Layer 11 of a small transformer language model trained on English Wikipedia (15 layers, counted from 0, width 128).
A neuron's activation on a vector x is GELU(weights . x + bias), where the dot is the dot product.
The model reads these tokens: "ine" " cons" "ec" "ut" "ive" " w" "inn" "ing" " A" "C" "C" " se" "as" "ons" " be" "fore" " ret" "ir" "ing"

The vector x that enters this layer's MLP at each token. A number n stands for n times 0.066.
0 "ine": 9 6 0 5 -1 -2 15 -20 3 -1 -20 -5 1 -6 -17 -7 -7 -5 0 -11 8 5 -1 -5 -15 -16 1 -5 -10 10 5 0 13 9 1 -6 -6 -43 26 3 0 -3 4 -11 -13 12 -2 -4 -1 -9 -5 -4 -4 3 -7 1 -12 2 -30 23 6 -2 11 -1 -1 -7 -4 7 1 6 3 9 -7 -4 -8 4 -9 -3 -4 7 -22 -3 -5 1 13 -4 -9 -5 7 0 16 11 15 -5 13 62 1 -8 -11 2 11 -5 -5 -10 9 -1 -8 -6 -58 12 -12 -10 6 5 -1 0 -6 7 -7 3 -9 90 -2 -28 2 0 8 -5
1 " cons": 40 9 7 -50 -44 35 -53 -31 6 27 31 -5 23 10 -23 26 45 -10 -19 -2 15 0 2 -16 9 -14 -41 18 14 -2 -14 20 6 21 -14 -41 3 -35 10 16 -44 58 -23 1 -3 32 -8 6 6 13 7 44 16 24 -11 -22 -22 -31 6 -10 2 7 -6 -20 2 2 53 23 3 1 28 15 -35 -6 -15 14 -5 -19 -25 17 5 4 22 7 20 -4 -23 5 -10 -4 -4 -17 27 9 24 -4 32 20 7 9 25 -8 6 25 2 14 -12 -34 -23 -15 -4 -8 19 -40 23 -38 -55 -16 -16 -8 -2 30 -11 -50 -10 23 5 -19
2 "ec": -7 6 -27 -33 -3 20 36 -28 -4 -8 5 -4 -7 13 -17 36 -15 -10 -4 -20 6 38 -20 34 -27 -6 -57 7 43 -12 -12 51 2 22 -15 -47 -6 -37 13 -29 52 54 15 -26 3 -26 -6 3 -12 -8 -2 -4 19 -33 28 -2 33 -27 -33 -10 -3 -18 -1 -38 14 -18 23 2 26 -14 26 4 -17 -33 8 0 32 -14 43 21 -30 -9 29 -9 -22 -26 -7 -21 0 0 28 -11 15 14 19 -10 5 8 -17 23 10 11 51 39 -11 2 -11 31 3 -6 16 -7 8 -6 29 -9 -25 52 4 39 -1 -14 -38 -62 2 -1 -27 29
3 "ut": -47 -19 -25 -10 34 -10 8 -24 29 37 -7 -18 14 7 -25 19 12 -41 0 -43 -37 5 -16 25 -11 -15 -21 0 44 -13 -52 13 -48 -12 -1 15 -5 -34 11 -25 23 30 -6 15 9 -6 10 26 33 -15 -15 -5 -6 -4 51 -1 15 31 10 -2 2 -25 -8 -38 -13 39 31 34 18 -22 1 14 -35 -63 19 17 15 -60 -11 7 -20 -2 30 -30 24 1 -29 19 13 45 10 -14 10 18 14 3 -13 39 18 12 -5 -2 45 48 -9 -33 40 -6 12 7 -28 14 29 -18 6 -3 -28 -5 -14 9 -3 -3 -24 -36 22 -7 -20 9
4 "ive": 17 -6 -21 15 -4 3 -2 6 0 19 -19 -11 18 8 -32 14 15 1 -10 4 10 25 -20 -3 26 -6 -39 11 10 12 -63 -10 -35 -29 -3 -16 -23 -17 10 7 14 31 0 9 4 9 -10 -10 5 6 7 -3 23 -6 48 7 -4 9 10 -3 -5 -45 28 1 -19 46 -26 26 -8 -19 7 26 -1 -20 -14 -4 -24 -12 33 15 -34 7 15 22 24 -4 -29 3 2 33 7 14 -14 -4 7 37 5 8 12 13 -23 -21 21 8 27 -35 19 10 -85 3 4 34 18 -7 14 -5 -40 -19 -32 8 13 15 0 -54 -1 4 2 17
5 " w": 17 -47 3 0 14 44 4 -24 -17 -7 -37 44 44 11 -16 7 14 -20 -62 13 -40 -4 -5 28 3 -5 16 27 -10 -17 -13 3 -11 7 -10 -42 48 -22 31 -9 -22 8 -30 51 -4 16 3 -24 -24 -6 10 49 -11 23 12 -22 -2 -18 -13 -1 2 -12 19 -32 39 22 1 16 0 -10 -5 19 4 -4 -8 4 13 -13 10 13 -29 -10 -16 3 -1 -6 -21 6 8 -9 -26 -8 -5 18 6 3 43 22 33 -16 12 10 31 7 6 11 13 11 -35 -19 -16 6 19 -18 -4 -19 -54 16 -24 11 6 37 2 -11 -28 -15 -19 -5
6 "inn": 37 -30 -42 -10 -23 -10 -15 17 6 44 -31 -3 35 6 -34 15 -19 3 39 18 4 11 -13 -4 4 11 -28 26 18 -6 -30 -17 3 -24 8 -10 22 -40 27 -26 8 47 7 -4 -26 5 -46 -43 -33 -14 26 8 39 6 -2 -3 10 23 -4 -18 -6 34 -2 -27 34 3 -27 18 -20 -5 4 -19 1 -32 5 2 -1 -26 4 18 -21 -55 -4 -3 0 -14 -19 14 11 28 8 2 -7 1 15 19 8 -37 32 -10 34 25 22 13 77 -18 -8 8 -21 3 -16 1 15 -14 25 -16 -30 32 -11 -23 17 26 -8 -26 -8 34 -13 7
7 "ing": 5 -20 -15 -6 3 -2 13 -13 20 3 3 -2 24 -7 -3 11 -6 -3 28 2 11 2 8 22 -6 -20 -22 23 20 -25 -40 -14 -3 -43 -16 -28 44 -21 8 9 18 41 36 -13 -30 5 -22 -14 -54 0 1 8 17 -11 27 24 5 13 -1 -19 -6 -4 23 -13 0 51 4 24 10 -13 12 14 10 -23 6 2 -24 -23 28 21 -34 30 19 15 12 -3 -5 -23 8 -4 -10 4 -25 -21 8 44 4 -23 7 -2 -3 35 0 20 41 -25 -1 5 -63 7 -10 7 29 14 -25 -2 -38 3 -31 -42 -5 15 11 -35 -42 45 21 -3
8 " A": 6 -11 -18 7 -8 -1 15 -3 23 -25 -11 8 18 -12 -10 46 17 0 -7 4 0 26 20 -2 -22 -5 -33 14 -2 -13 -58 8 -30 12 -16 16 -10 -9 -4 12 -7 5 -15 15 -5 3 -7 13 -27 11 10 -8 -7 26 -10 19 -6 -4 -22 -33 -11 -21 69 9 15 24 -16 28 6 -2 4 -9 -37 -21 -27 47 -4 -33 15 -1 -46 25 26 -3 -41 -15 -4 -22 34 -8 14 -20 1 9 -11 47 29 -3 13 -8 15 3 17 5 31 -27 -3 3 -1 -18 -17 -10 12 -8 9 -31 -25 -1 -9 4 -18 52 -8 0 0 -16 6 -11
9 "C": 16 -11 11 17 -6 -7 -8 -34 38 -26 8 -10 21 12 -1 23 31 -1 4 -19 -9 15 -35 35 -33 4 -38 11 -29 -15 -22 8 -57 -2 12 -16 -5 -19 15 -32 5 12 -17 -20 -32 -1 -38 22 -14 21 2 -1 9 -3 2 7 -20 13 -15 -70 -18 -2 40 -37 14 3 -32 10 22 4 -26 11 4 2 5 -13 0 4 43 35 -11 16 -23 33 -3 27 21 -21 26 27 37 -11 4 16 -10 39 10 -1 27 10 -18 -13 58 24 -3 -28 7 -14 -27 -1 16 -35 -5 2 -8 -13 -36 15 -23 -9 -13 37 -15 14 -20 29 -1 18
10 "C": -11 -7 17 20 3 -19 -7 -21 50 -27 11 -9 37 27 1 26 26 14 6 -27 5 5 -49 30 -43 -8 -36 11 -22 -10 -2 15 -38 -16 13 -19 -5 -19 0 -26 10 24 -36 3 -27 -6 -36 15 -1 32 23 -1 6 2 21 23 -16 -9 -17 -42 -16 2 51 -30 23 3 -22 11 19 -22 -24 20 8 -4 -3 -5 -1 1 50 26 6 22 -17 35 -10 19 26 -14 14 17 29 -21 12 2 -16 31 17 -8 25 4 0 -19 39 40 -15 -17 10 -16 -46 -5 -11 -18 6 -7 -28 -8 -47 12 -20 -23 4 34 -26 -25 -27 17 3 12
11 " se": 15 -54 -34 -19 -23 24 -3 3 17 -8 -18 1 46 30 0 21 56 -15 10 -11 20 -15 -3 -2 -24 -4 3 21 -9 11 -37 59 -5 -14 1 -33 -25 -25 7 15 -22 47 -17 35 7 -19 -16 -1 19 -40 18 45 -24 6 -15 -25 12 8 -21 6 30 2 36 -32 19 3 -13 28 2 -5 16 26 -18 -22 -24 27 5 -22 4 33 -6 -19 15 7 29 7 -16 7 -20 37 3 -19 37 -23 16 15 14 -27 26 18 9 -8 2 -2 -6 -13 -3 19 -32 -3 -32 10 -3 -42 -33 -38 -32 -2 -14 -43 -1 28 -6 -47 2 7 17 0
12 "as": 21 29 -36 -11 -35 -10 -6 4 31 23 -42 4 -36 11 -25 -14 16 -30 10 -2 37 25 -26 -11 19 28 -40 58 19 -11 -22 -9 -23 -1 13 -17 11 -19 -8 -6 26 23 18 7 13 10 6 29 -24 -15 -32 -19 -2 -7 46 -43 -17 -8 20 31 30 13 32 -20 22 -23 3 16 -12 6 -2 19 -14 -59 1 -19 9 -8 3 -8 -17 14 24 42 -27 -24 -2 -15 22 61 -4 -19 11 25 20 21 3 0 5 16 8 2 6 6 5 -17 10 19 -39 -5 -6 -8 -8 -23 8 7 -34 41 -27 -2 -10 19 -22 -54 -3 9 -26 -6
13 "ons": 7 1 18 -6 -19 -12 -37 6 -10 49 -10 -7 14 27 -33 21 25 -13 1 -13 7 14 -39 -11 1 -23 -17 17 14 -12 1 -13 10 -6 -8 -28 -3 -21 -6 -22 -3 34 -9 27 19 19 -26 -16 -16 5 1 9 2 9 27 7 -4 -3 17 18 17 -12 40 -44 11 -1 39 21 -5 -18 0 -9 -24 -31 4 10 19 21 10 9 -17 18 2 23 19 -4 37 18 15 8 -12 -5 -13 15 22 21 12 -21 0 5 20 0 20 19 8 -9 -7 -25 -86 14 -8 13 -3 -17 -19 -9 -46 -24 -32 -11 12 32 -5 -69 7 38 4 -13
14 " be": 6 -58 -7 -12 -22 46 1 -16 22 9 -11 13 -11 40 21 17 24 9 4 -18 -19 24 2 -2 11 7 32 20 -20 20 -22 14 16 -42 -6 -42 2 -29 70 -4 8 32 14 10 4 -29 -25 -14 -20 -11 -7 -5 -9 11 1 -11 -5 -16 21 17 15 -12 35 10 15 19 2 21 2 -13 -1 -11 -1 -1 5 6 -12 0 16 -14 -59 -6 8 21 9 -1 -14 -3 -22 28 9 -25 10 6 16 5 27 -14 -5 -19 -18 -4 -10 28 19 10 16 32 -56 9 -26 -8 14 20 4 -21 -43 27 15 -42 -37 22 1 -50 -1 -10 -8 -15
15 "fore": 33 -8 5 -40 -4 -10 3 -17 2 -5 13 18 20 1 -8 25 43 0 46 -6 -20 12 -6 -11 -24 -13 0 17 7 15 -6 -3 7 6 5 -10 32 -37 13 -9 -17 30 1 -22 1 22 -11 -7 -28 9 0 26 -11 -1 -15 9 -34 -2 -2 20 -13 5 53 -15 1 5 -16 8 33 25 21 -22 -26 -10 -5 -17 -19 -29 18 6 6 10 21 8 14 22 33 34 4 23 5 -21 9 -20 23 31 -10 -17 11 9 9 -3 2 21 33 11 8 7 -94 -9 -12 -10 9 -19 -25 -1 -9 -10 -10 -50 -27 14 -9 -24 -31 -5 10 -17
16 " ret": 46 6 -27 -10 9 -6 11 -50 -4 26 0 6 8 23 21 -28 40 4 -11 -3 -29 5 16 -31 -4 11 -28 30 43 -19 -35 -5 4 -16 -3 -43 10 -39 6 -26 -3 58 -46 15 9 17 -23 -9 12 -5 -11 20 -9 14 13 -35 -28 -20 -24 3 -1 1 30 -41 41 16 -7 -26 8 19 4 -14 23 13 3 -3 -40 -29 20 -5 4 14 1 4 8 -35 29 -6 18 15 11 -21 3 -12 35 -4 10 -13 28 5 1 -18 22 41 -18 3 -14 8 -41 -16 -1 -19 26 -30 -8 -4 -21 -10 5 -9 26 42 10 -32 18 15 21 1
17 "ir": 4 -33 -52 -30 9 -11 36 -17 -35 33 -36 22 13 15 -13 33 31 5 6 -34 29 15 -7 10 4 14 -54 46 57 10 -49 16 -15 10 15 -15 -22 -34 2 -1 1 48 -28 4 0 3 -10 6 9 4 26 -3 26 -16 36 5 -1 -26 22 -9 10 -32 -2 -33 6 15 -25 -18 -13 -14 13 14 20 -24 8 4 6 -20 12 -6 2 -29 -30 -40 -42 -54 -21 -33 -18 14 12 -13 34 3 17 1 14 -23 -30 -4 5 -1 34 63 9 -17 13 56 5 23 -21 -16 29 12 16 8 -55 40 -12 27 18 4 -2 -7 10 9 -13 9
18 "ing": 5 -13 -23 -8 22 -44 -18 5 3 0 -35 6 22 12 -12 1 26 11 27 -11 3 12 -2 -6 -8 -17 0 23 27 -8 14 17 -21 -24 2 -12 11 -12 4 -21 -10 55 5 -10 -24 -28 -25 4 -16 23 2 11 27 -14 10 24 -9 5 20 15 -5 -13 41 3 8 44 5 24 14 -31 -10 25 17 -16 5 -19 -43 -15 7 20 -35 21 -4 1 -5 7 -6 -17 -10 -2 -36 31 -4 -5 28 55 9 -7 -9 8 -3 2 25 11 6 -20 -24 20 -72 2 -14 19 18 20 3 -2 -55 -1 -2 -29 17 11 0 -33 -23 15 16 -9

Each question shows the input weights of one neuron of the MLP. A number n stands for n times 0.0048.

n147 (bias -0.100): -14 -36 14 14 12 31 13 -8 8 -32 16 34 17 -48 26 -42 7 5 -5 24 5 -45 -14 1 1 -23 14 7 2 -7 27 -15 31 9 -3 19 58 8 14 14 -23 -39 8 -6 -18 29 5 -9 7 -21 -34 1 7 -31 3 -11 -45 7 -4 7 -27 8 -32 54 20 32 -17 -14 14 41 -4 -11 10 31 -31 5 11 -7 -5 21 30 38 -6 -16 -1 6 5 12 34 9 32 16 -22 8 9 12 -33 -5 2 -33 41 -28 11 1 9 -7 27 -18 11 -28 22 -19 -7 -6 -2 -13 14 -51 -30 -3 -3 -18 -29 19 -10 8 20 9
On which token does it fire most? 15 "fore"

n392 (bias -0.118): -12 3 -5 40 -5 24 8 8 15 27 6 -18 26 -7 -2 -12 -25 15 6 -22 -4 -52 -2 2 1 4 26 -34 -16 -38 22 29 17 -16 -30 33 -8 -6 28 41 24 -33 40 -8 -22 -19 15 36 1 -17 -6 16 24 12 -7 6 38 -54 -20 50 -12 -7 -31 -20 -19 23 4 -5 15 5 -38 21 11 40 0 16 5 13 -7 -23 19 6 -9 1 29 -19 -36 15 1 -27 -24 14 3 -15 -14 -26 33 -11 13 -46 -3 -24 -17 -38 -10 20 3 -15 11 5 17 14 4 18 -29 -3 -13 26 -12 -15 -3 8 21 24 30 -6 24 -37
On which token does it fire most, and how strongly? 0 "ine", at about 0.064

n279 (bias -0.081): 0 2 15 -7 -21 0 -19 -16 30 40 54 26 28 17 -10 -28 6 -8 28 -32 15 -9 -8 -7 -7 3 -19 -29 -21 -1 7 -12 -18 34 8 -9 -21 19 0 19 12 2 23 10 7 1 0 -14 -4 -5 -14 -10 -18 -27 -24 -8 8 -4 49 -14 25 -13 20 -19 -7 -7 7 10 4 2 -16 -4 -14 26 29 -7 1 6 -21 -12 -6 -9 24 1 42 52 -38 21 -38 10 7 22 -1 -15 15 -3 -6 32 -25 -16 7 18 -1 9 -25 5 -36 -34 -1 13 5 -20 -35 19 -7 -13 9 5 -38 -31 0 -4 6 27 -3 15 -4 -28
On which token does it fire most? 1 " cons"

n331 (bias -0.093): 3 14 3 -10 -24 -9 -7 -13 23 -20 24 34 13 11 30 25 -3 8 -16 -43 18 -48 19 15 -10 34 3 8 -1 45 21 14 4 -4 17 -2 4 -9 28 -9 45 18 14 -1 -10 36 -24 14 11 -8 1 -10 -13 -5 17 18 -6 -29 -31 -18 0 15 0 5 -1 -5 2 -3 1 2 2 2 -3 -19 15 -31 9 20 -7 23 16 -15 -42 -30 -10 -2 -36 29 -11 1 50 -15 11 -11 33 -9 -13 27 5 -32 -17 -15 16 -15 -50 -1 -33 -4 -20 16 2 27 -26 -32 54 34 6 -2 -17 -54 -12 -26 -9 -9 -18 -4 13 -28
On which token does it fire most? 10 "C"

n363 (bias -0.025): -5 -5 -6 -30 -13 -2 26 4 12 -40 -20 42 -2 4 -12 2 -30 18 25 -16 -16 4 26 -17 -2 -22 58 -23 -7 34 -4 6 -2 -19 -5 27 6 -11 -6 -11 -4 4 -18 -10 -4 24 1 -33 6 -6 -39 16 11 15 17 1 26 -15 -18 25 22 -15 -26 -2 -14 -1 -11 -30 -10 -30 1 13 29 -36 -36 -13 16 7 -4 30 5 30 -27 8 -29 44 -10 19 0 13 -6 11 -1 15 8 10 -51 -12 2 -8 33 -5 -43 -4 -4 1 19 -19 13 -2 35 15 -10 -22 -12 35 -4 -31 -11 -13 28 -3 -7 27 -4 3 9 34
On which token does it fire most? 0 "ine"

n396 (bias 0.007): 12 -9 -3 20 -31 -6 30 -6 -8 -17 -1 17 -3 -16 -3 0 17 -29 0 -33 0 -3 10 -4 27 2 39 5 -22 5 -9 6 -20 -24 -10 -19 5 2 -24 -7 25 -7 4 38 12 22 -7 -4 11 -23 -1 -29 -13 22 -19 2 -5 7 -2 39 10 -25 -16 38 2 -24 -7 33 32 29 8 -4 -8 20 6 -13 -6 -1 -4 23 4 13 -10 -6 -2 2 -26 11 -32 -13 -5 -5 25 32 3 18 9 -1 8 0 5 12 -18 -7 -20 -33 -19 -19 -1 -43 -13 21 5 1 16 -20 4 -17 8 6 -12 -2 -1 3 15 14 -22 16
Its two highest activations, in order, are on tokens 11 " se", 14 " be"

n456 (bias -0.149): -26 8 -8 27 -10 3 3 -66 -21 3 -15 -10 19 -9 2 24 -15 25 -8 -15 14 14 45 -4 24 -14 -18 4 11 -6 21 -17 29 16 -3 -4 -13 25 39 38 -7 24 -19 -8 13 -2 -21 -23 -10 -13 0 -3 -13 -27 -15 -2 -22 20 -65 32 -6 2 -2 15 -8 15 -26 -6 -21 -4 -46 -3 15 -5 17 -10 0 11 25 -43 42 60 -16 28 10 -29 -29 -9 -7 1 -5 5 12 17 18 -52 -20 9 23 4 9 3 18 -33 -26 -18 16 -23 21 11 -21 -17 -30 5 -15 -22 24 30 -31 -55 2 -10 6 9 26 -49 20 29
On which token does it fire most? 16 " ret"

n290 (bias -0.087): 0 12 -22 16 11 6 -2 10 23 24 -6 -9 25 19 -14 -48 -19 11 23 -42 3 -20 -20 -28 13 11 34 -10 18 -9 -19 -44 -10 -14 -11 -3 -24 -1 42 -6 11 -7 13 16 12 15 -27 3 41 -20 -21 18 -36 12 -44 -31 -14 -18 -3 31 27 -31 -17 28 -4 -3 -30 -33 -9 -1 -14 -20 -9 6 -2 -7 2 -22 -25 -44 -10 10 -26 -11 23 -4 -15 24 -23 41 -4 9 6 28 11 -25 -8 32 -8 7 -3 13 -28 -20 16 -6 -40 8 17 35 17 40 -35 44 16 13 -10 28 -14 -22 50 -7 53 9 20 -15 -7 35
On which token does it fire most? 14 " be"

n205 (bias 0.015): -50 3 17 25 11 -12 -2 -3 -8 1 -3 -3 -7 -36 27 -6 -13 17 26 22 25 -1 -1 10 -14 3 -12 -16 -17 -32 3 16 7 -10 -9 19 8 35 44 43 7 -15 9 -24 6 4 -7 15 -12 32 -5 18 -25 -14 8 6 3 -25 -40 -4 -41 -20 15 -21 33 6 -15 14 4 -35 -28 -13 20 17 5 6 4 26 25 22 1 -13 10 4 -14 3 -4 2 18 8 -5 -5 -38 -25 -5 -31 4 7 17 -28 -3 1 10 7 -13 -13 -4 3 3 9 -8 27 -34 1 0 12 2 -5 10 -29 8 -3 -1 33 18 -40 16 -20
On which token does it fire most? 10 "C"

n81 (bias -0.059): -10 47 -3 -14 -9 -29 20 -18 -9 -4 -24 1 -33 -9 2 20 -3 1 5 -23 17 -17 -2 1 28 24 1 -25 -30 25 -2 -13 1 0 -23 4 34 -37 40 3 39 -1 -6 -4 -14 25 -1 -15 28 7 2 -50 -1 24 -4 -24 6 34 -4 -3 -57 -1 15 5 -15 -2 -21 -28 -21 7 0 2 3 -3 10 -21 0 32 -34 -1 25 8 -13 -18 -4 -3 18 36 9 -11 13 0 43 14 11 0 -12 -2 19 -21 20 -33 -26 9 12 2 -26 -13 -11 -24 30 18 -25 32 49 16 24 -30 7 -1 -8 -24 37 53 -26 -32 6 -6
On which token does it fire most? 0 "ine"

n285 (bias -0.014): -27 47 32 -16 -34 -24 -25 19 -2 -13 -8 11 -4 5 -21 20 -20 -13 -18 -35 46 -22 3 -9 33 6 -6 20 -2 -23 13 16 -14 17 -23 -5 -34 -3 8 -14 -12 3 -1 -19 13 20 -22 -6 -10 14 -10 -40 -4 39 19 24 19 -6 -14 -6 5 -16 -25 19 -5 -4 -8 24 13 -13 -13 -35 -7 8 -11 30 -10 -7 7 35 38 3 -32 6 7 -20 -42 35 37 -3 -31 -22 -1 22 -1 1 -2 1 16 -2 27 -1 -12 -15 12 -14 -19 -27 6 7 -9 21 2 25 40 31 -3 -17 -2 3 39 -7 1 23 35 22 15 -20
On which token does it fire most, and how strongly? 13 "ons", at about 1.5

n435 (bias -0.069): -44 -15 -24 22 -5 1 -2 -17 -2 1 -3 9 -8 -37 -5 -31 -25 34 54 -33 35 -2 16 16 14 -13 44 -50 1 -2 6 -7 26 -22 10 24 -1 -2 8 -2 39 -22 10 7 5 -1 4 -5 -6 -9 -17 19 -25 40 -29 27 41 23 43 0 -13 -21 0 12 -4 26 10 -2 8 14 -4 -35 19 -24 26 -14 25 12 -5 37 -4 10 -32 24 33 7 -29 0 5 -12 -5 -7 -19 -29 30 11 -15 -25 -13 -32 -17 3 16 10 -25 -33 -11 -6 26 26 5 1 -22 24 1 29 -8 13 -6 10 -14 3 1 16 -11 4 3 -15
On which token does it fire most? 7 "ing"

n246 (bias -0.068): 30 -9 -15 -3 16 0 14 9 -37 31 0 9 -32 -35 -3 4 -42 18 15 -11 16 -5 38 -27 1 32 -10 -4 27 14 48 -50 21 -29 -37 -2 26 13 22 20 6 -13 -4 9 -20 15 -4 -22 -8 -4 1 -26 -26 -8 -20 -15 26 15 2 59 -7 6 11 10 10 -21 -1 15 21 -12 -11 -1 12 -16 -7 -9 34 21 20 9 11 9 -22 -33 -9 -1 -20 -42 -26 -1 -9 36 1 -8 -19 -24 -2 -10 0 15 2 37 15 1 10 -4 1 -1 -7 -21 -30 44 -34 26 -6 -19 -17 -19 10 -35 27 1 17 5 -9 -1 33 -29
On which token does it fire most? 6 "inn"

n39 (bias -0.075): -8 -20 -12 3 9 -12 38 -2 22 -3 51 -13 26 6 26 -6 -38 -41 30 -25 7 32 -1 2 3 32 21 28 -19 -19 32 -8 -5 4 16 26 30 -3 4 12 12 -11 17 -23 -6 -2 13 -15 -24 -11 11 13 -7 -15 22 -25 23 21 0 -23 1 -11 -19 -3 -13 -3 -2 16 -11 -37 -1 -39 -19 29 -15 51 15 -25 -19 -26 -14 17 16 -20 -1 16 -16 20 -21 -8 7 -10 -34 -1 4 8 6 18 18 -20 32 36 -9 -32 -23 -21 -33 -28 10 31 -4 -13 -32 -16 -13 43 -28 -6 -19 -7 -1 -5 37 17 -6 -32 28 -18
On which three tokens does it fire most, strongest first? 7 "ing", 3 "ut", 8 " A"

n117 (bias -0.075): 9 -9 25 7 -26 1 24 -9 -1 2 30 -47 -3 3 -7 4 2 38 24 12 -4 -8 -15 -5 -13 -4 19 -16 -12 -4 -15 -9 -16 32 -14 12 23 9 42 -20 20 -22 44 39 -11 -2 -33 -12 -9 -33 -10 -12 -8 -13 4 -10 -16 2 8 12 2 3 0 11 -16 21 -13 37 5 11 -27 -11 -15 -5 18 6 5 8 -17 16 -15 -24 -2 -21 2 -11 -10 45 18 11 -22 16 6 22 3 -9 -15 3 -5 -25 5 13 -1 -18 23 -17 -31 -15 -1 -21 47 8 -49 20 -6 -2 24 -3 -11 1 13 -7 32 12 -45 11 -21 -1
Its two highest activations, in order, are on tokens 6 "inn", 7 "ing"

n31 (bias -0.070): -27 15 -12 -1 9 -17 2 -13 -13 18 -14 7 14 3 16 11 27 25 1 -8 12 -4 -7 11 5 -22 25 -20 -23 31 13 5 -25 11 -14 15 -9 13 -5 15 -20 6 -16 -20 23 8 19 -10 4 10 11 -3 6 -19 -33 -18 7 -12 0 -7 -10 -31 14 20 -3 13 24 -12 0 -7 -19 2 30 -10 11 5 -20 -8 -1 -8 0 8 -21 19 22 39 0 17 -23 8 -17 13 -1 7 -25 -9 16 -17 -6 -4 17 -54 -14 8 -12 -12 -16 -8 -3 -5 -26 3 -12 11 9 6 -1 -2 1 -13 23 10 3 -13 18 -21 -29 24
On which token does it fire most? 18 "ing"

n493 (bias -0.028): -13 -12 -7 -1 -1 -15 -6 38 5 13 -7 6 5 -9 0 30 -7 18 12 4 -14 -32 -9 -40 -13 -16 13 -1 -28 1 -5 -2 -10 -12 -13 1 1 16 -2 17 -24 17 -22 -9 55 -18 -8 0 27 -24 -12 -14 5 -24 7 -1 -19 -33 10 10 17 24 13 4 -14 3 -8 -9 -4 1 -38 -8 5 -10 -31 3 13 28 -5 26 39 8 -6 31 12 33 -39 -2 6 10 15 5 42 -18 0 -10 -16 3 -5 3 27 -18 -11 -4 -36 -16 -4 -23 -8 -1 28 16 -28 37 -13 37 2 -2 -9 -10 3 -10 14 -11 -11 15 41 -14
On which token does it fire most? 11 " se"

n69 (bias -0.109): -53 51 36 7 15 17 5 -3 8 -14 -21 -14 14 20 -32 -54 -24 14 -7 -21 28 2 19 -41 2 -15 5 -14 15 -7 20 -7 6 7 -4 29 -22 8 20 3 14 11 21 14 21 -18 -7 -15 15 -1 -9 -4 -45 59 17 -3 23 -10 5 -3 -13 -39 -32 -6 6 9 -8 -19 12 -1 -16 -3 -3 1 -1 7 6 16 -19 3 21 24 7 -1 -7 -19 -63 -7 -23 26 28 56 22 -12 10 -7 -55 1 6 17 -9 -21 -12 -9 -20 -18 60 -1 19 17 -8 3 1 11 9 -13 4 -68 6 -12 15 2 -32 15 33 20 -6 15
On which token does it fire most, and how strongly? 3 "ut", at about 2.4

n148 (bias -0.011): 13 13 7 -19 -5 -18 -9 9 15 9 13 18 -14 6 17 -25 -11 -17 7 8 0 -16 13 12 30 18 25 -7 -32 -18 2 -12 3 3 -5 0 6 21 3 10 12 -19 27 -7 9 30 27 5 -21 -6 -22 -36 19 -12 -30 9 3 6 5 25 -35 -3 8 17 34 7 -16 -27 -9 -23 -9 -4 -3 -23 9 -9 -30 4 46 42 20 8 -8 5 -14 36 -31 20 3 -18 11 19 -38 -2 13 14 2 15 -13 9 -8 -17 -10 -10 3 -19 17 -5 -20 -23 -9 6 -14 -32 -21 10 -4 18 -5 23 12 -21 -34 23 -8 2 11 -21
Its two highest activations, in order, are on tokens 12 "as", 7 "ing"

n347 (bias -0.049): -9 17 37 10 -12 -13 11 -3 15 -23 13 -17 -18 29 6 -4 13 -7 4 12 8 2 14 2 -14 -21 -34 4 -21 27 16 -2 -2 33 21 4 15 -7 -7 -14 21 -24 -16 -2 19 19 12 27 3 -10 -6 -2 -14 -1 20 -2 3 -11 -29 -1 -13 13 6 6 12 -1 15 17 15 -4 7 -29 -21 -27 -26 -7 -9 49 -30 13 34 -7 -11 -12 13 1 -13 10 20 -2 3 -8 1 2 24 -3 -16 38 -7 35 -17 -21 13 -10 21 -22 -16 6 -1 32 -3 -1 -17 -1 12 57 -26 -28 -23 1 -6 -16 10 -6 18 3 37 3
Its two highest activations, in order, are on tokens 13 "ons", 12 "as"

n219 (bias -0.063): -31 -6 -4 15 33 -32 -38 16 -6 9 8 -1 11 45 -10 -33 -10 -4 4 13 25 -8 -10 -14 19 2 -10 18 -23 8 3 -12 -33 52 21 13 -19 -2 -15 -2 4 -27 18 33 40 11 9 -19 -2 2 -22 -19 -15 10 15 8 -11 32 -4 -8 5 -7 13 -8 -41 24 -42 -25 12 -9 -23 -29 -7 18 -26 -25 31 36 0 31 8 -19 -21 -28 25 17 -53 -4 8 31 -1 -16 5 -29 40 -8 -29 -4 -30 -9 14 -8 -1 16 -10 -2 19 11 12 -8 13 19 -17 26 22 3 -19 -37 -24 10 -10 10 35 23 3 17 -16 18
On which three tokens does it fire most, strongest first? 4 "ive", 3 "ut", 17 "ir"

n23 (bias -0.056): 15 40 13 14 -5 -31 -1 -2 -42 56 34 -19 -16 -3 9 11 -23 53 20 -4 -7 9 17 -19 1 16 29 -4 -15 28 44 -16 25 7 -25 -15 22 -6 -30 2 65 -6 28 16 11 -23 -6 23 -7 -23 -59 11 13 -4 15 -1 6 12 8 18 -8 -14 -16 -24 -12 16 5 3 1 -1 9 -27 8 -22 -45 25 -5 -3 -33 -9 25 -7 -37 -11 -9 -4 -16 -1 -14 -14 -2 -9 -4 -1 17 -2 -32 6 23 -2 -5 -7 -33 4 11 -18 -7 12 -10 2 13 -4 25 -15 -19 52 4 -6 21 4 -8 2 -16 -16 -15 23 19 -22
On which token does it fire most? 13 "ons"

n229 (bias -0.080): -1 1 -24 0 -8 9 18 2 -8 9 16 42 20 -4 2 -2 1 4 11 14 26 -34 -11 2 7 -26 -4 42 7 39 3 5 20 12 32 25 19 -28 31 32 -6 -36 23 29 37 -11 -12 -10 41 9 -57 10 14 -14 -13 -14 10 3 -56 -3 -1 -1 -17 14 0 7 -26 -1 -27 -23 -24 9 7 38 1 33 6 19 10 -4 -5 5 22 -4 2 -9 -26 18 -32 -9 4 -34 -5 19 17 -37 -49 11 3 -32 17 18 6 -26 -17 30 1 -16 -15 -36 6 -11 -5 -13 11 -12 1 -17 12 -22 -4 -14 -13 3 11 16 -7 29
On which token does it fire most? 11 " se"

n197 (bias -0.096): 3 34 46 1 -35 -47 -3 -10 3 -9 24 22 -27 14 34 -6 -13 -24 23 4 -14 -10 -16 0 36 13 42 10 25 -9 -1 -41 16 6 31 11 9 5 38 3 -6 -8 -16 -20 23 -10 1 -20 -17 53 -12 -46 0 -2 -3 -4 10 11 4 -5 -6 -8 3 23 3 -17 11 1 3 17 -20 1 -5 14 17 -6 22 -4 -40 -8 -32 2 12 5 -7 4 -1 -32 -39 32 64 19 6 24 13 -34 15 -27 -28 -13 21 30 -53 -60 5 4 -29 -14 3 32 -2 -5 -16 -10 24 7 -1 -19 10 7 -17 -22 -17 -5 13 8 -17 -1
On which token does it fire most? 14 " be"